Layer 7 of a small transformer language model trained on English Wikipedia (15 layers, counted from 0, width 96).
A neuron's activation on a vector x is SiLU(gate . x) times (in . x), where the dot is the dot product.
The model reads these tokens: " discourse" "," " and" " has" " been" " used" " in" " some" " other" " areas" " of" " academia" " as" " a" " non"

The vector x that enters this layer's MLP at each token. A number n stands for n times 0.029.
0 " discourse": -6 -9 -2 25 -4 -10 17 -39 -13 9 -39 35 -4 7 37 14 -15 -49 48 11 -13 57 19 39 0 14 -21 -60 27 -36 -10 7 0 -9 -34 -5 -8 57 -36 0 6 28 9 14 -5 -6 -6 7 4 10 -25 38 5 -20 12 -20 -8 -52 -6 0 18 22 -88 -2 -14 31 17 10 15 -23 -2 -17 5 8 22 -4 30 -36 12 35 -17 16 -14 3 -37 -8 -23 -19 17 46 -6 -26 16 11 -17 3
1 ",": -21 -10 21 24 -11 3 24 -48 -1 6 -22 20 -9 -3 6 9 -1 -26 47 26 9 39 5 60 6 20 0 -47 40 -59 -10 7 -13 -20 -28 -75 3 66 -34 2 -11 24 -5 20 8 18 6 2 21 40 -38 16 -14 -42 10 17 6 -68 -15 -7 12 17 -71 -20 16 26 11 12 31 20 -1 -34 -4 27 12 -5 7 -12 2 22 -4 -7 -8 1 -7 -19 -17 -15 1 44 0 -44 -15 7 -18 6
2 " and": -24 28 -8 24 -2 1 21 -44 -19 3 -57 2 -7 -53 34 13 12 -29 39 44 24 -6 -38 42 8 5 17 -7 8 -35 -16 11 19 -3 -20 -74 -2 64 -7 -4 -8 3 -6 0 -8 17 -2 14 -1 40 -29 -24 -3 -14 6 -7 -9 -18 -15 35 -10 -21 -92 -7 8 2 -12 0 17 5 -31 -15 -6 0 -6 -11 12 24 14 -30 -20 -17 -12 -44 -16 -20 -4 -9 20 35 -5 -15 11 12 -20 3
3 " has": 16 -14 24 1 -21 -21 -1 -47 -10 -26 -3 -27 8 -8 37 17 34 -38 -17 14 0 -13 23 61 -20 19 -15 -16 16 -35 -5 -4 45 -16 -28 -43 -36 42 -21 3 17 1 -9 34 -3 -15 -5 -3 4 39 -11 -9 3 -11 -16 -6 19 -10 3 -2 -30 -40 -95 -3 30 -18 -3 -24 59 -11 2 31 -50 -12 -2 2 9 18 -15 -33 -11 -2 -17 -9 -18 -16 -7 -34 -46 -17 5 -17 12 -8 -3 8
4 " been": -8 -14 -5 -12 5 -29 17 -49 -13 -53 -8 -22 7 -26 22 15 -14 -45 -26 6 -25 -3 -1 24 -12 -5 -34 -15 38 -40 2 1 28 -2 -23 -64 -30 28 16 -22 -6 -18 -10 -16 -23 20 4 13 6 18 -34 10 -12 -42 5 -5 -6 -18 -16 -32 17 -46 -71 -3 0 10 -22 -18 -13 -17 10 13 1 -7 -2 36 14 48 -4 -16 -33 11 -12 -20 -2 1 17 -54 -32 7 -13 -11 24 -1 13 17
5 " used": -16 12 9 -7 -11 -18 1 -54 -31 -20 19 -1 -7 -15 40 2 -4 -18 -30 -29 3 17 17 32 10 -17 1 -49 17 -46 7 13 7 -14 3 -29 6 37 -53 -28 -14 -62 -4 18 -20 -44 -4 -22 -13 28 -7 33 -23 3 36 -46 -3 -1 2 2 2 -27 -68 -7 -14 -3 2 -25 18 -6 4 15 19 22 -2 -4 42 -4 -1 30 -53 -25 10 3 -5 -11 19 -66 -22 -21 14 -10 11 3 -15 -15
6 " in": -4 19 -8 10 8 -18 -10 -24 -14 -5 7 -21 -5 -22 -24 6 25 39 -42 15 -8 31 0 62 5 -22 -33 -24 28 -39 -29 -2 10 5 -29 -30 31 10 -44 -20 -18 -1 4 25 0 -2 18 13 6 31 -62 1 -4 -16 9 5 -25 -7 9 -3 7 -70 -92 -12 -11 12 23 -15 -22 -15 18 4 -2 13 3 28 15 22 -10 17 -32 -30 -12 -5 -3 32 -1 5 -6 0 -2 -13 25 1 -40 5
7 " some": -14 2 -2 32 29 0 -6 -35 -40 -12 29 11 23 -33 4 5 1 18 -12 68 20 4 6 57 -3 -8 -4 -45 40 68 -28 -23 11 22 -21 -30 -11 -7 5 5 17 -21 7 -18 17 -1 15 23 4 -46 -16 -14 -25 -20 30 -6 -32 27 -4 9 -22 -60 -53 -8 -21 -33 36 -6 -15 1 -44 7 15 -28 -7 -8 10 5 11 21 -42 -38 -14 35 12 37 9 -29 1 6 -4 -21 19 -11 4 38
8 " other": 4 -11 3 13 16 -9 24 -23 -8 12 25 0 -25 -7 -1 25 26 10 -31 29 26 -11 2 40 3 -64 -10 -51 15 46 -42 -22 -21 1 -18 -40 11 8 -4 -16 2 -12 -17 -25 1 0 -5 22 -11 -33 9 -4 -45 -14 26 17 -22 19 2 28 11 -26 -81 -30 -26 -10 44 -13 -22 -37 -29 -1 6 -19 -8 2 20 -10 10 16 -39 -36 5 23 -2 38 -6 -52 5 -5 -19 -15 27 1 4 20
9 " areas": 35 8 -30 -15 -5 -8 -3 -44 0 6 2 -3 -11 -4 -3 -6 0 -28 18 -4 -1 -11 8 50 -1 -31 -36 -19 26 0 -59 5 -16 16 9 -32 -20 -2 -12 -21 8 -21 -11 -6 -8 8 0 1 -34 21 14 6 23 -6 27 -16 6 17 8 -25 15 24 -84 -11 -8 2 29 -16 -37 -21 -12 9 10 -17 -16 2 42 -14 12 39 -54 2 6 43 -52 23 -5 8 -34 16 -4 -8 26 13 3 -24
10 " of": 33 -13 -22 -9 16 -11 13 -3 -4 13 39 1 1 -52 10 -12 26 37 -10 0 15 21 -5 28 14 8 -35 -11 1 -7 -31 -14 -36 12 -24 -42 34 28 -42 2 -26 -15 32 1 6 -13 7 -1 -1 5 -48 9 -13 -14 2 29 -11 -32 -4 10 -5 -68 -81 -5 -2 3 36 -5 -7 14 33 4 4 -63 -17 -7 4 -7 4 39 -46 -22 -3 16 -28 18 -2 -7 5 2 -9 -19 34 16 -27 15
11 " academia": 18 7 -5 -8 0 -18 -15 13 -13 22 2 9 -2 7 22 2 -2 -59 2 -15 4 -14 23 43 -11 -31 -36 -30 14 -3 -34 1 8 23 -6 -22 10 7 -7 -4 3 -54 -21 2 3 15 -8 14 -34 -1 12 22 6 -5 26 1 -7 -6 -34 -3 -10 26 -89 8 -8 -10 2 -1 -22 -35 -25 -4 -13 -33 18 18 46 -18 -10 37 -62 -10 -11 28 -28 -2 -10 6 -3 -4 -5 13 -6 16 0 8
12 " as": -27 3 5 -14 5 1 -2 -34 22 -43 -8 -19 -26 -14 28 -3 41 -15 9 18 -27 -13 -19 23 -5 -56 -13 -27 53 27 -51 12 30 -31 -9 -54 7 3 -4 -38 1 -18 23 15 -17 -7 -17 8 15 27 -30 21 -11 -12 -9 -6 -11 10 19 3 20 -44 -73 -24 14 11 -16 -23 2 -25 -12 4 -20 -12 -9 -3 19 86 10 6 -8 -13 15 -13 -29 11 -18 -17 -17 27 -21 -5 -5 3 -43 5
13 " a": 11 -17 -2 8 5 8 -15 -60 14 -57 8 -11 -8 -32 25 30 -7 -25 22 57 -33 32 3 33 -1 -26 -38 -3 -2 -35 1 -21 12 36 -3 -1 -3 20 51 3 0 -48 -21 34 13 -3 -11 20 -6 17 -1 -10 -38 -31 15 8 -23 20 -16 -3 1 -79 -52 -9 -7 -11 14 -5 -12 11 14 -12 40 -25 -13 -1 8 3 6 -39 -58 -9 18 -16 23 -39 -8 18 11 -4 9 -29 4 17 -34 -7
14 " non": -30 -15 18 -23 0 3 -17 -13 -8 -29 27 1 -54 12 11 -9 4 21 -32 6 31 -29 48 32 -14 1 17 58 -24 0 -18 -22 -2 44 -31 -3 19 9 33 5 15 -25 -12 -7 26 -7 4 20 0 9 -26 -19 -33 -37 22 -3 -2 -5 -4 -12 0 -17 -68 -4 3 -13 70 -24 -2 -36 -10 24 44 21 -16 -5 4 -5 9 1 -40 -12 22 12 -45 47 -4 -41 34 -9 -15 1 4 24 -21 -3

Each question shows the input weights of one neuron of the MLP. A number n stands for n times 0.0043.

n123 gate: -8 -45 14 -16 -30 9 16 9 -25 7 -4 35 -2 -11 1 -26 -15 -42 -16 -8 -20 9 -23 -9 0 -12 -42 22 9 -17 -2 1 -6 -6 -2 -8 2 27 24 27 2 -4 3 8 -12 -19 -10 -1 -4 -26 -15 24 -17 -11 -16 -18 18 -12 12 -11 11 -34 20 -2 10 -1 -9 -7 -4 5 1 -16 -27 -40 -30 15 -37 -16 -27 -15 11 16 -29 1 -30 0 7 -39 12 7 11 -26 -15 5 15 -3
n123 in: -4 14 10 2 4 -21 -17 22 -14 1 16 -26 -34 -2 13 -5 16 9 16 17 4 -17 -11 30 -36 7 2 -12 -3 -38 13 -10 -31 -9 3 20 -2 1 -7 -29 6 2 23 -26 12 12 11 -3 -8 24 -22 -1 -19 24 -24 22 -1 -16 -7 5 5 13 36 -16 -10 11 -31 26 -2 20 -8 -1 13 4 11 5 -32 12 21 36 2 11 0 -4 32 -6 -12 -1 -12 20 -1 -23 1 -17 4 0
It fires most on token 9 " areas"

n50 gate: -7 -12 -5 -38 -10 -10 24 17 15 22 -31 19 2 12 10 -4 39 15 -18 1 17 -21 -8 -1 15 6 28 48 -18 -8 -17 14 18 -19 8 -6 -30 -2 -11 -12 -13 -24 0 19 4 15 -3 -21 19 4 -6 36 -12 18 11 -11 32 -6 -4 14 3 1 22 -3 9 14 -16 -7 28 -24 2 -41 17 21 -44 -31 -23 -12 41 -40 30 0 -21 27 29 -1 -19 -5 -9 5 0 20 -31 1 2 -6
n50 in: 32 -37 15 -7 -1 -33 -1 -4 30 -15 9 -16 32 -41 9 -4 2 -6 -35 0 -3 -5 7 26 -12 -56 27 -10 16 -4 0 -28 7 17 -2 17 14 21 12 9 -15 -9 12 -19 14 16 -12 10 -4 2 -21 -18 9 -4 -6 -21 35 41 4 -11 -32 -4 11 -19 10 -31 20 -15 12 44 -9 12 -10 7 4 -13 4 5 4 7 0 -14 -11 -7 13 7 -22 -2 11 5 19 -14 -25 12 -16 -1
On which token does it fire most, and how strongly? 0 " discourse", at about 0.23

n351 gate: 29 2 11 10 29 9 -14 10 44 7 -15 2 17 4 24 -17 -12 35 2 -7 -14 -15 21 22 5 8 38 -9 19 -22 15 -32 37 -12 -36 -6 -15 -7 19 -25 -5 1 -2 -1 9 14 -11 36 -1 0 -28 16 -5 -21 8 29 4 -67 12 26 18 -35 3 4 34 -14 11 13 -24 -24 11 -26 -54 -2 27 17 -4 25 -25 50 -24 3 24 35 -21 34 -45 8 4 13 -3 0 16 5 -17 -16
n351 in: -23 11 10 6 -7 -6 18 4 -1 -3 24 -1 22 14 -34 -3 -8 14 31 22 -19 39 13 -39 10 -17 24 -47 -45 -17 -14 2 41 12 8 -4 -32 3 14 -40 18 9 5 3 0 21 3 8 7 5 -2 33 -4 12 -6 0 -56 -20 10 -22 5 -36 4 -10 8 16 26 -11 -44 -5 33 -5 -21 -3 -7 2 4 -4 39 20 1 -5 8 -16 -36 -16 -4 4 18 -13 23 0 16 20 -28 2
On which two tokens does it fire most, strongest first? 6 " in", 0 " discourse"

n366 gate: 32 24 -24 36 26 19 0 15 0 -27 27 60 -4 -1 13 -29 -29 35 29 22 -14 -27 -20 5 3 3 -9 26 -2 -9 -27 -9 16 16 29 0 16 32 6 12 11 40 12 -22 -21 38 20 3 -8 -12 -15 5 -19 -23 20 37 4 -40 32 11 20 -16 22 -11 -16 27 -25 -2 2 13 -2 3 36 1 20 -3 -26 -9 13 -3 -21 -13 -15 15 17 16 -22 -11 -17 41 8 -45 13 18 0 11
n366 in: 10 9 -3 30 -10 7 3 -15 35 -30 7 46 0 1 39 23 13 18 1 29 -10 6 -3 -19 22 4 -18 33 17 -4 -11 -16 -10 33 12 -4 30 -14 32 9 26 -13 17 -25 -17 -25 32 3 -30 -28 -13 8 -20 -1 21 15 -40 11 -11 4 3 14 -9 -28 3 32 -11 25 -11 -14 -13 15 46 -32 11 10 29 -43 -24 -12 -7 6 -12 -8 29 -3 -20 -5 10 19 23 -3 -1 -16 -5 -23
It fires most on token 7 " some"

n119 gate: 3 -11 11 2 11 25 -13 5 5 31 3 -2 -3 12 -2 -13 8 6 7 5 -30 -10 -18 11 -15 -10 -18 4 -33 14 2 -17 -16 -4 44 -9 -29 28 -32 -6 -2 -8 -13 4 25 17 -11 -18 -21 0 5 18 -20 -13 -24 8 -55 -9 -4 1 48 12 33 4 7 -16 -5 -14 5 -60 -5 11 -6 19 0 -25 -4 -22 9 26 -9 53 -6 -27 5 1 4 6 18 0 -56 -13 32 15 17 -8
n119 in: 8 28 -13 15 16 -21 7 -1 29 2 4 -13 -5 11 5 -2 5 20 -15 11 -20 -19 10 3 35 4 4 -29 -26 5 6 -15 -27 8 -26 -4 6 -35 -11 -49 30 -23 -12 -14 5 11 12 -3 30 31 -5 -26 -4 17 -11 -15 -15 -1 -31 -7 -9 -29 -16 -24 10 15 1 -11 3 -10 -40 2 -1 -6 -21 3 25 6 6 1 -14 18 18 -1 -2 9 9 20 -18 14 -5 -33 7 -6 26 32
On which two tokens does it fire most, strongest first? 8 " other", 9 " areas"

n37 gate: -24 2 -14 6 -11 13 15 0 15 -1 41 -10 -63 -27 -21 -4 7 2 22 -31 -12 -27 11 2 -13 24 -15 -28 5 6 -9 16 26 -8 -2 8 -1 -3 10 -18 30 -4 -2 16 -20 -21 25 -50 -3 30 -32 -2 12 18 1 6 7 -20 29 1 19 -27 -10 -24 21 45 20 21 16 0 -27 -27 -32 22 11 34 -2 -7 47 -22 -6 -9 -16 35 44 9 16 -8 30 12 -11 21 22 21 -21 -14
n37 in: 28 35 -17 -19 1 -19 -45 -34 -7 -9 -17 -14 37 10 -36 22 -26 -37 14 -18 10 2 12 -16 -4 1 12 -9 -27 -25 24 12 -11 -7 -10 -4 24 3 -26 -20 -13 -12 17 8 9 -18 25 -31 18 9 22 -7 -27 -17 1 -13 27 10 -10 -10 34 -37 -6 -7 -8 -3 -6 -5 -26 14 -30 2 0 42 -24 -8 13 4 -9 -10 -14 11 -22 9 16 -13 -59 17 -1 28 -13 -21 5 14 -12 47
On which two tokens does it fire most, strongest first? 6 " in", 1 ","

n268 gate: -8 -14 -11 -27 20 19 17 22 2 -34 22 -19 -7 25 -4 -33 -15 -33 -5 -24 -8 3 -22 9 1 13 7 19 -33 -72 33 -29 27 14 -46 -14 33 -3 18 53 -39 -2 -11 -20 8 62 -15 -24 -9 -1 -4 19 19 -20 14 -27 17 10 36 -12 23 -16 -7 -21 -56 -12 -4 11 -16 -30 30 17 -10 32 20 18 -5 -42 5 -10 -18 -30 7 -9 -8 17 -25 -14 -8 1 -18 -4 48 26 58 18
n268 in: -8 -7 -23 -12 15 -21 11 -4 -9 -45 45 12 -11 -22 4 -25 -32 3 10 37 15 -12 -22 6 13 1 28 -32 -12 14 -20 -9 -3 -2 14 -15 -51 25 -7 -22 27 8 -14 -43 15 22 11 22 11 -24 -17 -2 -23 -14 18 -8 -12 -1 28 12 5 -40 15 38 -13 -6 -11 -28 -15 -2 -3 5 -18 35 -18 -43 -1 9 26 -26 0 0 14 -36 2 -2 -18 -29 0 -12 -21 9 11 21 10 28
On which two tokens does it fire most, strongest first? 4 " been", 14 " non"

n156 gate: 0 -47 -21 10 -10 8 -9 14 10 -13 -2 6 2 35 -12 -23 -7 -22 14 -2 4 4 -33 -23 4 0 -8 -5 8 24 -55 -16 20 -2 12 -12 13 8 -18 24 -8 11 -30 -9 22 -25 -22 21 -22 -39 4 11 21 -6 40 29 16 19 -43 -9 -9 -4 -14 31 11 -18 -25 5 21 -14 -2 -21 -38 3 22 -6 33 -21 -43 -1 -24 25 -34 -8 0 -19 -30 7 11 2 -6 12 43 -16 -6 2
n156 in: 22 -34 -15 -27 3 -2 -37 11 31 -27 -12 6 -27 12 9 -14 -14 3 -6 -10 10 3 -12 23 11 -35 -15 -12 -13 -7 0 -30 -10 -20 -18 3 7 9 -16 -18 10 -37 22 4 -35 27 35 0 18 16 -7 -3 -18 -18 3 -10 21 -11 8 -6 -5 -11 1 -18 16 -29 36 29 8 40 -25 20 24 -21 13 3 -23 -9 -15 10 11 17 -45 16 -6 -2 -14 -26 -12 29 -7 -2 -1 -7 -17 -8
It fires most on token 11 " academia"

n354 gate: 40 40 -35 -12 -37 2 24 -9 -6 -14 21 14 -8 -24 0 -15 43 -17 19 -22 -3 -6 2 6 -12 -9 22 -14 -18 16 11 19 10 -39 -6 -1 -7 15 -13 46 -20 26 29 43 -28 -4 4 -27 14 -10 34 10 -40 13 17 21 30 -10 12 -12 4 2 5 10 15 -26 19 -17 0 -36 7 -6 -26 -8 -2 5 -22 2 4 13 -8 -19 -5 10 2 -1 11 2 23 -37 -17 -2 -49 31 24 -26
n354 in: -17 -1 9 -12 -10 -16 25 -13 5 4 11 41 16 -19 -26 -16 0 -8 -17 2 -20 -10 11 17 11 27 28 -4 19 -9 -2 11 -8 28 11 -2 11 21 -16 14 36 17 6 23 36 -32 1 35 -22 -12 18 11 -23 -3 -7 21 35 -6 22 33 -17 15 -1 1 17 -22 -25 -8 -27 -36 20 0 -22 -14 33 10 -19 9 -4 3 -3 -1 -11 -2 20 -71 -50 -7 -13 -32 38 -26 -3 25 14 19
It fires most on token 3 " has"

n99 gate: 12 21 36 4 -1 43 52 13 23 15 -8 -31 1 17 -17 7 39 14 -17 6 4 35 -10 12 -3 25 27 -2 -31 9 -45 -20 37 -27 -14 -27 8 -50 3 7 -32 18 -2 -11 -17 25 -4 2 17 23 -35 27 -6 -17 -32 13 -10 15 16 24 -1 -21 30 -57 35 -28 -18 11 6 -10 17 -16 -4 -8 -44 1 -29 -12 26 16 -12 -40 7 15 -11 -19 57 22 -10 -38 -5 -58 20 -27 23 -30
n99 in: -19 19 -20 29 -3 0 2 9 -8 4 -6 -27 9 53 -38 -29 -12 -10 16 -13 -9 30 0 10 3 32 -7 -33 -5 -5 0 6 15 -24 4 -14 1 -19 -22 -5 -14 3 9 19 34 -5 18 -61 -9 39 -34 3 -9 14 -35 24 8 17 19 58 5 -11 13 -35 36 -8 -8 -6 -18 -2 8 -20 -12 4 -24 -21 -7 32 -4 -5 -8 -15 -10 24 -23 0 32 14 8 7 -25 -24 13 -9 -29 -12
It fires most on token 6 " in"

n168 gate: 22 -35 -9 2 4 36 8 -7 32 13 -22 -3 -18 17 9 4 -13 29 7 -32 -12 -58 -14 -30 -5 -9 55 7 -14 -14 1 3 13 -7 -12 -17 5 -18 33 -6 14 43 6 3 -17 5 13 -11 23 -13 12 -14 -2 -21 -19 13 -16 8 11 14 -9 -13 8 -7 -29 5 -6 2 32 -11 0 18 11 -3 6 11 3 12 -8 -26 -2 -24 -34 28 15 1 -6 34 5 -30 -16 4 -34 -14 9 -7
n168 in: 2 7 -21 -1 -2 -13 -31 35 16 -8 0 -25 32 13 -11 10 6 -4 -20 21 -14 -10 -5 9 -48 -15 -9 14 0 -23 -7 8 22 -2 -7 38 20 -14 -25 18 -27 -17 26 -22 -28 -19 19 3 -8 -9 8 0 32 -15 -4 -10 12 -5 -31 -9 -18 12 -28 -15 19 -12 40 20 -39 19 10 22 -2 1 19 4 13 -5 6 7 -2 -10 3 35 52 43 -6 17 22 -16 -12 -6 4 -23 5 -22
On which token does it fire most, and how strongly? 1 ",", at about 0.27